Layer 4 of a small transformer language model trained on English Wikipedia (18 layers, counted from 0, width 128). Numbers have three digits each and are written without spaces.
A neuron's activation on a vector x is GELU(weights . x + bias), where the dot is the dot product.
The model reads these tokens: " he" " plann" "ed to" " become" " a" " do" "ctor" "." "\n\n" "M" "or" "rell" " played" " s" "afety" " for the" " S" "i" "ou" "x" " F" "alls" " C" "ou" "g" "ars" " from " "1" "995" " through" " " "1"

The vector x that enters this layer's MLP at each token. A number n stands for (n - 500) times 0.007.
0 " he": 690547415454446537543511546479455468585385579376466372514448450493646564701524417536537473554385495575378497495500524529458624365516389515507638503593325391493585533473486457404432395564210405579626445484291629379674544531505692728472527305618420473482585517454489528486564393381501550563621387682474718672512564387479447419538335508411649512470400420595714448472410563392502250488587
1 " plann": 594677517628466532482506412495485432517421566448470354417562598581374577808556384528517492422569562434402502429584413466433494604501302540605510449429559541497572541492397418405608386558518408400657467470374401506530539506501643502517598516569276421555516432476531550613397644642482419325486308504483527606575568400508519343466539460435559584566463399458394502580573534580628575367427
2 "ed to": 454548592646515523573534557496513452497347524571458523486479542544655444702603578406534403343433489486398567463427393570419574495423455400610540522592392437481522582390337548434714303568531427435663464509397539388607583438464465598338500547479447584420491578585616419670452624632392501564531286471443511551599429358543528447386429394328472504574452522409531461626663562587510528489480
3 " become": 603686571548520493542577495411479507545344487385353539477626498422652507791551473606520530485481597479447520461586388637369433498550395481602556539508483528531556549612512501539562427572440466524637480507371624478600531504477487463479510513429296461391430555508537416523486448496533573503422375533365388488554493372496475301485442550304698510544409352445393384731480555446490665573480
4 " a": 521528643563520487617572627392426480535468577434527439545531428558646532673546492436554454433625538454368537423533483559507544446579374466571637476397369534542529598517465437483609428592393510491640503421225551416565459557513512534536476401520270496414507469447550464536518453475514627525505372573439563475527485468501578486444373657184548559531462136503404423521405583562583516477543
5 " do": 650606537636499438562495492398502469487352466521352383489617428578492498783540432594608507392679502494414579489487385630328390433522341394601531488589432360495575660500460452582536397518538404435604490548310653345658549526501644631438427472538332362449562560606498465592446610654410354482488286380315535564554565335573456454421442501463688583498472424482387532598495545363497668623556
6 "ctor": 460463380462418513508507340452451536518415362384494394509507449212434425806471536695531422564420584545456558442425522560414512546488302389507511493483388655535563558526484597432340411486450444473629421499391640447650488381505637707555613426462433373489535498487467432524584477511470586697511482604522520648542603419330485439494515501453664636532537371472316432744534531526546494573537
7 ".": 476483494465434626401524375497511571552453435484573498546464412481559457799560430622489522561509445580255627743505396668460426417391526627531577545584373477460568395451496558466541422544451468387615477514301590375480494535464638649493434319485556446461490488415480427517513416689474482577518477455498518487608564359488490502482478475431708480502515441473330549717442474571480546598420
8 "\n\n": 504659506422527485580466400523508590414497596457545516543549458356610450754559380539412540528415420480359509575506492554536495577494521433614468464431479431435545416563554519486435535508496463543591418591370461486716479503449594580391523522541524504499480560473499440514557426614470507461479425537504417472615567500466522539557550398233672471482550288566584472809610539516393442410509
9 "M": 410618456440348503528493456492510536414623519442548511400375447606399480780388427670462417512540562454500427480540545459639517482561421574569404517540411387493603436469425523403455425458356559352577600430449441401589542302544615647630361367678425571561451449501522470426502388635457336525503687687470432509522434500526545560550531545453703635444472329586613456595476527521629360496504
10 "or": 602502400483401588503495399482457428513390559455546519474397487512475426732387368454389513395570533523480458583430597360591583532638339412329719458503560479534585539473601569579359486571537539516699612638278576437566547459518830382537537350683507498440516504555435409523540569345300615692414510424527429546428627603442580495378490316536527617527482465431391279634438479611460431517509
11 "rell": 477522571484410592503514349499509475519393497533582286621582560428368493809499405603444480520449519599429523443430455475476614411573256441411612470522532656521497565522419570420481443470565500561514385505430540512493521259500599497523643481534368466499560419530472519492459332581555675498499402498454562670434605522394575388426585487459419542473428575566189413626688511444590628705407
12 " played": 438563475489571425429555481471502432543508450500325532640530557669539514820526587561496557379456651516484528509603476509358461477449380411517548469436576389527567366461484554480545494516380385548518472553416564476654414567475670699424596515469415367469520520459552540569493434481467539455465371429574462757564526376595436375382491571412527521531423370416535488678600558598372434491377
13 " s": 574481497527584502550449573615458559396693385328508433516645485716648530716495467526586459408475546538453538524602515549477373498564379556539347397587362389432542515545394395455426313489432354464478629613381663477642544432541426622599556495545523454451602476490455580466483506578492494467618276464620682550522416290509443398437426441474748427541453438509553485515492532643430286467601
14 "afety": 593484312455465345486598367442492370520466517491433424597474435494309413803481639592469457512560488460376551553638473422516539494543361505483508443525568518519521552417559463451568341507474465542620525470374484472581468562472518583499544416557474439579487436496521479581482600517531460482495488480634455717588559504489498365496584254381588576509530434393550640736691505548523341450416
15 " for the": 496655465531479446420559479619472509558432457430476452631575537760595455687521636545458446536443539506353497606567462479499546535597381479602442503496520442555513499484401398427450347486508476522536487545460557509514432532487452479545508851464411515479615439607518466524543563501426480512466414535622504548536453306570568504406515526097471541516398388476518568508581526695460366349505
16 " S": 537480444430421554599469484670485519372637373430569481415577455633521452735406530453495446463504480550463417487503537512443413452464340412468315442512421494449571402560490482523476379444529485465552615635506577375475526476580464545531496397637592538492541539504553564441533569617583610441567252473674525453435381366552554510366529397489663439519570431509399524617454498655459434496579
17 "i": 654546469424451514537503488627488556470350411450605690388476396512579549719351317364479495472594491501448486470468578562616390468433322658399579568403463472527479461515630566553393518425352472530542410527279545428434533464518652331496611590702326598544453516482505476380405560524495524749531637623599531498451412575545599480446512190592600559393500359502734522564520501482454281696734
18 "ou": 561577467529388533529472418456470493477285635711622653660443534573360437769383429391356493473535416585431529476458292435678554468421290322503646467563515498511481584361464395595629555458429548479579423502455505466520475416507635549478494534568472454514520552652602476470458637510320622724488344449398619603408513407602495452404527414530725537481615442507214467504576468524446494746558
19 "x": 319502468451319502484461454460543453476374499489534548533401388572451401770412548765413517575429444557350517481462455290733514535631288423561459499581507512499576509485495433484624509429509527507528505597699584445474517412503629441447599286359669591579441403549459513456434477526479539621460531611386626587508454402656437396615666493419665514510607434506105558684584466512531554633468
20 " F": 482600535544478419529462473595484525378654489464542574649560434513357435749429620301471516502535505379521408523563565576332544514399343598573459513473467394462536448591479479589618406501523529521587560493525580350498538540575519580574496481622333490530583511433605563457474465526501468627408355499589488465481395409536484532391516574414590510556486440463279440600528485681450421484428
21 "alls": 384623450342486495449561435436513325525588470469466374562577566470415629798465585345387503437504515533369529480508538465576474563499276625426425579563543509499582571609515483455541450455585428547560578461540637467547446520485592551446536419513411592582604425502449538491467523637549465500520351487526374534551524434678429285373475398452449403495521618454289649704738489463515476645450
22 " C": 591543555416403457574470405594483526475636382366566506566547345533352412769417509371626442469537436498517429442557375571415381449468337480370518479528448450470538451569611442545483512442566531558564541555368522455498545478583492491587486502564397479498537530452510513479458599526530493466450402476659463465468496441513551520467644389512616562494543480481410532683381505618572385535523
23 "ou": 634599460488483554552490380308455560520309541684606633720479489564361448712396548380378509435577421596450549432372344471682535530368255317453604476525489421515455647391475360539603691447443507478564501530414520450490529425508697565503498548523431449508480545613631536490467615610305550683430337410469552543432505545521419507349577330598674542485625455486219577501561450547498486660554
24 "g": 555599468668313405544495424606473564516363475438478590520657521576539409685412274770454553513638452520499484433518381452439367542594284413445633538362489336532509575386666403530638482503424516600490501556284580368462593408533621365448697553458492653521582515391481629459397466564439307561480392451633479581370467598577477438630724311600393583499466439582338439502533471469537560566530
25 "ars": 395459460449410476528505432436506511525504514582568514589510495389390411776450464628438493468434506577499553454401336351491499520526279344503445536592518497515525382633508526351588463487719527577614592260540658477511506305509479487379697467575587573504492561578419479439554545639482427510484378522617452580509540409741464410373503454467568469491514658350027530690626525565415499546600
26 " from ": 558684434472500585503539471508516545509411440461460482527635498645642429788552453622574515424392491434484543472674475430556507407538496565559586440633501528433469322411454507412578316576628446339614455569355487487594594533484391589527416488621587603468421442535534423581421449566435575511428394591642536504614471367558443446414527384301590460521448424358613497686499502637531459383464
27 "1": 493379451544606522618509522576538559498401667518538475553639496578351465676557631647568487428492440247502564497595519579472524475443579440538395527495463501463474545535396642444522388508408509548603466499464548488604473434509488541424464652564547586474418417458464444514538572622494451526440475603497518468461520623522405403507516305250554522448448410426535482633534503643548413716351
28 "995": 477536504534491693482548413642536511494503599560473431391519625544321379752574502547576504417594494338438532456530504602368427589593495617474470485400507526491451518542373633348452372519498510619566409440470487568508507407497385539533529589569415534509391391533439473557480644683466419701467319588490522504467518463452439327475551434397585571517475324435280514664732479643557531434540
29 " through": 506648448484484471499597518521492572479602515549426502588554475587539527771495678497542477334438511504546521510491332574435490579500402446536481462479457462495504433413384495497613437521531498482633573477572504487632451375464521577465554581446425560428403526481519387496485577540462492493514367442480508518603435613563544364322399430223464458540428567381590475796632537619559617501558
30 " ": 505518518483551503527494466502533460411525444553554360326514505817556454747552531477567487380519508369417493363433660460633370495482543554575523454692518562441509551561398465499660426482492483210639461584421491398529620428524399597497496397571574547565439437433555503522373558667409425643522423611535590347524453446638503474530474458350638444537446390471514564724565484483505582437429
31 "1": 485482457531543557537487494618571524398440722537568431588601490590361565624514562493532499299432465285365538453450517615450499660437542346545508542500462500473451500700416668565686437529440476578611491452376571466498530551517535402464508359578512603484399408352490488549510594466512356564560504622576550407358524571652514415544499343291637467501462368370532420687522516677569460690350

Each question shows the input weights of one neuron of the MLP. A number n stands for (n - 500) times 0.0014.

n479 (bias -0.086): 714305460334524483617459594457533640476481599449519313347389664312560575538533548414438576490453376672576344401579682463533575422486578517629484554578618604561550556729626494661415500418746457616529514538453391451432481490408372540337398451519634611492607610494422420446572442523236573484718674457538406620362590497399397429531421455484455427464430594687471537234394440506440569451500
Its two highest activations, in order, are on tokens 10 "or", 0 " he"

n171 (bias -0.068): 596380459521500408554471556437386476484461424602586591603503402562519515473511367301477487472732524450569593786549659512561434222664512551477503456453655389559467532399456497445484515679443489634304603485513531757547594491498407485525420630407760359400487559526516440441609433441651524572557618398595409512510457431458658446522559404611443505475561749349506413449558443483318425325570
On which three tokens does it fire most, strongest first? 10 "or", 13 " s", 17 "i"

n121 (bias -0.108): 649415489473529604402466540533579397421509604409438524457440562461568696434531560503436444509388461587526563422506423529569470500527630481383453503370432668594418509546399514578469624554518607483448580533699525705605317521271441391351600579349731540458382460488415308536463689355488515482676451413363497469569567408622397457615253480482507426422561528466446654503560430446526774620586
On which three tokens does it fire most, strongest first? 29 " through", 19 "x", 21 "alls"

n96 (bias -0.156): 516463592545679530477424466376363481550439454480465399674706571475494574387675274472591558588369435597380655443624503661341371512735577428418412248487548538422522637478541494399426481625631452439567476701534342682583487533527461363539312701615586406532575549509503274525400676390509542619445465469470604493425582548341464631500447536627561606452374584577500287425534430370263432554416
Its two highest activations, in order, are on tokens 5 " do", 13 " s"

n381 (bias -0.213): 330510381622683517536497672379377686437614487440507571439637373384554379296672465528445576492660393368682837528322647901390397514513691551763346329462595532475540500433453462437442635560635449384390605440645410439469626398568447675534500434434552512469404533732562507478569475714429604445356496493391347443497533717256313620676496399595313415433412424713608387441461541564448648482301
Its two highest activations, in order, are on tokens 27 "1", 8 "\n\n"

n45 (bias -0.135): 487500456355537576582464669575430409620291534419525411503446467538532506532494746333518614579327544511420573606446519608604548521480453655530467491493516568510497587415410491497490766432261626689353442561574593605327143565352304472494325482544677513434443466555745650481542491418580443406563559562364421457547314560373550397509485451468493469451475696614721440393552563318489592544494
On which token does it fire most, and how strongly? 0 " he", at about 0.19

n403 (bias -0.201): 427545530631472527542415549424638569550271634496514482398493462433517623394427371572626365887651459557520677629551446742493656392589525450469405269364576504607342581402507388639371584402511443686425423426751301421481570593413440338375345758421507508539347696750474424410362582455398474529465583245303542560394507547358510411552422400637351526515581583379574336373444708228681504461526
On which token does it fire most, and how strongly? 18 "ou", at about 0.066

n110 (bias -0.116): 613420474587622546489351603548522534589688621308506566506580384548500593353476611277605538474324464401654359646566600653365494713568534759488585497461312527439457447509317538525266603508447385432590526755576465448361500478555279482558485445506476526490545483530561609398470546448422610547417483533446445562368421758356491548584327407559538266467481684601645452523548576449445494383436
On which three tokens does it fire most, strongest first? 13 " s", 20 " F", 17 "i"

n72 (bias -0.062): 550338489406362383516388454556505573454476474515395515485427433385527415491458554591486642795542505564413463489476535543364456523438439603563454519322462586540541472435465652544497583489538554682379492614513625408470269633514331512456439631447545457629455513334429299220821672610551467620584478486374417543559590485411395521585529539523409647418518558564530604597384536415510544500444
On which three tokens does it fire most, strongest first? 6 "ctor", 7 ".", 8 "\n\n"

n229 (bias -0.086): 479531500465852510828531507437662638390577613450493493446589543163519559409526453435344536460562649520569343604672684595517611540421548408419354756406445581432448268493462767521287476559486455592536558582493539514500441593422388572391462624459441717437516569426509572494552490363423678358454432568468475449439534683427487337335500401565362277463543658464602428515477461317254284380516
On which three tokens does it fire most, strongest first? 8 "\n\n", 27 "1", 17 "i"

n167 (bias -0.030): 471529448496481482469439511647637411417444542498533592482367557525473494481478520382453401632440539419387450498435614538521599625493496444518474551399469562532500420550464535504492528425546509415488507534580496512512504506500560496581433481479575542461425537573562461503533532409387453438537508555452452583582535639568646507535525573478449491591497588415577421449502641498517560485493
Which token does this neuron like most? 31 "1"

n4 (bias -0.187): 427341564218468414677427529555418704371473533497645547331548421580591381370551270643388491639547596486726589702517460520484593561473606401494364566445582746460480461516436428420500568506609644449212433429553418604538440377536415303512569478378591618426479497503509484386538448569670406434494696561381486320356356728423572581676526591591507604495609479718547425317410540245532500566610
Which token does this neuron like most? 9 "M"

n71 (bias -0.033): 480507501471463503495487481522469487531492479485462512484522480500500513454447517498463450464508484470449493494506495485514490476485524495512524489461510469491509501521500487463487497503521495508530497488488507480494474483530485494491483489512510473490485491496515487488453499526509490513447510479500561487494544502501505482482473487487489485527469501534494473517514549498469499491493
Which token does this neuron like most? 10 "or"

n157 (bias -0.098): 717310497467589344720534441431480500433458447463514466313293309409546347461479617433404411700471437583366549625416647456484361476558525533552608586529508511437657491446444471494439648452514536590577433548544427503535478503421506473508467500613569491350545597446488537550567625601435349475556558495358376630562623663327505591527495500512648498509463753642413485423471534444468531478502
Which token does this neuron like most? 10 "or"

n456 (bias -0.263): 431419489523719419547457707510540519353733335227440704433761456446465447362660471357511425492504613487730453525888835556327641588597580674607253562441406697359361593478535525646353552733594324355512605500524543571378458480532319447525440580424453575509613582518626395487642463504445504648351529474341160239402438610355657486377485706490365391559382626533562400391496388580377527406668
Which token does this neuron like most? 20 " F"

n82 (bias -0.102): 517426494697689327669511399563411531473542609610325514489559368459560566354490463424545485565784479385614565691570528737467386413446600585617485491431500567466425606427424578594540584615524490437368417493677507410468388610404186343478407804455569615394534544503506707485577770346570552538450617419327392518373425748271471487693514405541117432469688629424412622540370533400512413507425
On which token does it fire most, and how strongly? 27 "1", at about 0.81

n179 (bias -0.133): 637483415360444435486660615372506633473589612533655506348503552403657525455458359567312596743419413561685404357548663481389455555474529452661540491397415475462478608368518458433440491422620529542618415415514365450434654441603542557459345567554579619550609549549480424448528503517260494516482671581471583404288627697430545693543429489511479599547483573784545462189303478405614503333560
On which three tokens does it fire most, strongest first? 9 "M", 0 " he", 24 "g"

n105 (bias -0.166): 465571559471559615454534475547565557555368474408402616288555424591497484387674607563647426651606550481504526386561506553324580448462713391443537372367522594437430602294348668365284466483500595652312403595684491623474455493392486519473304575519433443208371483696646506407704516427540568443338633531510427394465344567320422593356503546437496494474628493394655546507531483475612442314558
On which three tokens does it fire most, strongest first? 28 "995", 27 "1", 15 " for the"

n441 (bias -0.059): 592319374520489392617512614471449545419675503406647578467391478506558394474555407551280596653559460557462482465592403567566480406479543613401707625601386492411503515621471427644554672485591450511601460529418541596506520482476452455508404522375620616614605559342421367441508480610356659583443591254383414479448562551491481700521492620539586492314299542568413492415442448376530503511448
Which token does this neuron like most? 7 "."

n316 (bias -0.065): 521526475443477475554418561467452515513492504358579440507454538459579479538492504447467647601482520446435435571519487428329530555544523682689593467474469428473588437399471427606421545602567519514496467483509464399385494599555446454529521460596550491449468513445438538475423562428406555592552532484491493478309603462371567410455416493500437663564562548484500466516488480524456595429540
On which token does it fire most, and how strongly? 10 "or", at about 1.3

n413 (bias -0.101): 515342528461645464497583491561489680432670612323545610444555624484475455421771459497534607509429442394513481548650636461462679512596747758613541503465416583452395433474470616387462588631500402488447433543465389547484628578349426422405293470277526692513443601573516397599715438578441415590350619506512538362472527563561591714568432610376523443468492563612469459468535495491471627378486
On which token does it fire most, and how strongly? 8 "\n\n", at about 0.76

n217 (bias -0.146): 434569425434540338330325652489566447570544455545611491318494542248454616541467464576535519575547571534685386515614525574515660581520419450617431383363670659568426586178477321481562497534581381545251439420580441392445377558522334460419596806466619438583565531348581488473475570487509550354515585543334500617430356475550603458579442545720400606441500445657396514334557389548475594552382
Which token does this neuron like most? 24 "g"

n154 (bias -0.087): 484489561567438585268544636459680424749624666471443481457436655503387545503512546444542687420338199495434528536503481350500564589712494659449483616450402550565491422604541616455520503572459591491582644484673479596243551631468489399476412624535618517592420368562480503489421550312294484345615556435545523593526563554573440483440342349593496358453568605476490609432561392460238580556397
On which token does it fire most, and how strongly? 21 "alls", at about 1.3

n34 (bias -0.161): 572511549328473549517467558608437277468472514542519305303473458561477456469545503428617417373541596503476561585535575402527519347653581404360441497539512707564491543389534667443403497393382486722336396548573532754506314634382445509491620639345592419355640447521352660604459470513536670456664575263608623494593615407384500359531463356679352400451589494417588542367482551569574456445637
Its two highest activations, in order, are on tokens 13 " s", 11 "rell"

n2 (bias -0.163): 564416458592569452522364461550503555487604456487572670595547351390500500485456521574643432692440492536544565537534253754444491468514497526357609494373385568493334251447296574395554698376436506552437371472685488519459266497474382597644434754433465471513489420479492523359703655396571494527450663473413560630528503500304477492588515678628459595382478528390537434565485648462516310353536
Which token does this neuron like most? 6 "ctor"

n310 (bias -0.058): 451476528591592307422539438461545497401652222298524647531624431444561400476607282503508521674486267523543618596479588512468597552489518313554440626544431497580365519547503588530393518563683553451681492317487314572525454488537550195564410651458319368548484459447473400601420636585468601479483659556512453412490675618412619662495527487637430559637538588557546459481515568543556497455492
On which token does it fire most, and how strongly? 22 " C", at about 0.41

n18 (bias -0.164): 666236537506425446470597575511384634518660525431406546452436342480483518438599503466497701494514492681513546735429687614497580521425503480480452662372515578500533686571433532413487542398546375503471537318630462561335444396406466458560567384399404417536588453512473320582688428640366559482623815512459535481556519570300399475602494662655520522588462513596410492337319479429621605443599
Which token does this neuron like most? 6 "ctor"

n490 (bias -0.115): 777264622520517390397547414332548612582483512507429490405536559415481616408711422538589497628400446455493576274407517503309698608550520689631621333273581723513540413533472503586358612564605412698630352444565346546285332552385466332503507644412532465500277497384476280614530646656460507626350563470538472465548543473302510605586407691500447512646445518435576664525553435392625654386546
Its two highest activations, in order, are on tokens 28 "995", 1 " plann"

n261 (bias -0.020): 516505529569536427388565502503534683469403589539639544464416498377505531520533440450420544395510542483480453430441546479518482537452533449658408510428580505552466389553461406448502458597467515443525463386580497557396493431440457614437516465580469508479429505424523491459532536472512454509503520552511614441435472547471510439498452570544429524495573553444581475492523429512465599534462
On which token does it fire most, and how strongly? 31 "1", at about 0.69

n28 (bias -0.030): 544487461489478546560491467442626371541562595502526498509473497502524419555430481574436470552422497456483405590518556467553539546516525491426550500425544565546537343564485550591364459494503466410438565504556613546535452464523395550430477498404512557482486525468582415414555639465396465498577540457484546478509433542576530524495445475505494552471492500430546538459478566424529609460476
Which token does this neuron like most? 10 "or"

n189 (bias -0.132): 430488445385524322721477571717448431407468437357552493275483567275653479356513470515385597548500368532696273392705500308493693480599524489552449440573642636542455507439667366708522520557413830683298529471388450547435528410653519365519517543472543533375651418486491626488534445576490645490370554456475365329427528552405553532660435589491152469471509601723486329210409482322555612541629
Which token does this neuron like most? 24 "g"

n395 (bias -0.160): 659365471329654483572248557667601500479397500398571509400669459568474701388444461418488372506693484575731370668578661406587702497525454517480331494216518639411482395324591480653510374528503572471430506484480523419375450634569555472532571359522559613467561422593555594524503436497509581398441571521551455532386522716584491444461464534556174511436552375568547598362305505503419382549564
Which token does this neuron like most? 17 "i"

n404 (bias -0.095): 526528513436617554575571466516541512447591503300613683316475430370449468377528528452639608506522421500551440546647620463424482522551692516555494611464630551372402512649628530627549658463651678625413616413537233570394606470581384460427283461503503546456487573339505351395523432582506459413444586429580400257507413602424453640589531523510632474423562591625476503503351298601520515535490
Which token does this neuron like most? 22 " C"

n65 (bias -0.102): 648634583332641497554574497592627393390453624462500459423301356540558473443590622463371486644484450489515440603666513645506611506497670496598331686241367487480507414464325639497402578430323329573590488424361433360312395810342414520413420366270532622531355584340521452609548490643529263356391581595377490517682467533577623649603507537483545455478557587538616685471562448606485530321648
Its two highest activations, in order, are on tokens 8 "\n\n", 7 "."

n199 (bias -0.110): 552603470426619378657390619400687423414613581622640575573549451475503513351463599220623475483630421412567360437442539585481513457570583473512601576430455302379398466460338548523500584445634619555287625487575397547527549642579368386527475489449457617409367445444411643450506331450425633372604641428510530263495465664377409529575550351583461365363574630561786500428224310580579484481425
Which token does this neuron like most? 31 "1"

n270 (bias -0.164): 454538614585466340560592452552512461558458497355353575460544406439610542443507524325358613522404475565682328540632602459374648384677591474609459638320413510508510418333536672778489657637444441591525334471564427846230162645402430524405402524405510544342402443473692654542691624482555674542429608486442335232380427655419513478582390527412477421520729624379539641560480445338503638517592
Which token does this neuron like most? 3 " become"

n329 (bias -0.153): 422488553372694363437626559488732456523524470656413432521323506393398675517641594504532678528436414587356533560554372606304453422522584532472334491296477421607460461454543551469602431421611665721441522338626398574406350725380463550206266601440564598525497640343449564572476365619546395248590574480538444416671497510744395506503401355520448404469590654497520714482542547413485473307385
On which token does it fire most, and how strongly? 21 "alls", at about 1.7

n98 (bias -0.283): 451650552542699555575397740526606601467500494294650696412624540465661613312601382387655457459480237702577466484841454507371511500625668575424386385570357428460329407673584474560324595700413552510609494316466453640551546543543438486346294535398557507503522775664547416545391572361299603423564385517432244515462481430528602497364393574624328487457503642513532446425486668530571366340510
Its two highest activations, in order, are on tokens 13 " s", 2 "ed to"

n429 (bias -0.088): 507312670439480390321594397313542310752329500416412510479490451392484657517520454556423388668375371702511670628569514450358592609556531664686443503361622693634419504355422570517393612500534585549426286318602361596408218528303504433440486675541419393511402463430518432687485657518503472524650534430552525532489577541442635475383407451439349451500549500474604781500543453418327452601488
On which token does it fire most, and how strongly? 14 "afety", at about 1.3

n235 (bias -0.173): 741448348568655314578529494432606655506503509324420615463618246359420678386596428529609447476350486465560546418457601465478695384657519648427371412250526762436494472366565421340227525655423419478530718440421405520537458503488486564476529547400635635473451512459627531570474481399641546532441443503719534453567526717383351479585592611597349422575488534503671497565553508472687455327427
On which token does it fire most, and how strongly? 14 "afety", at about 0.4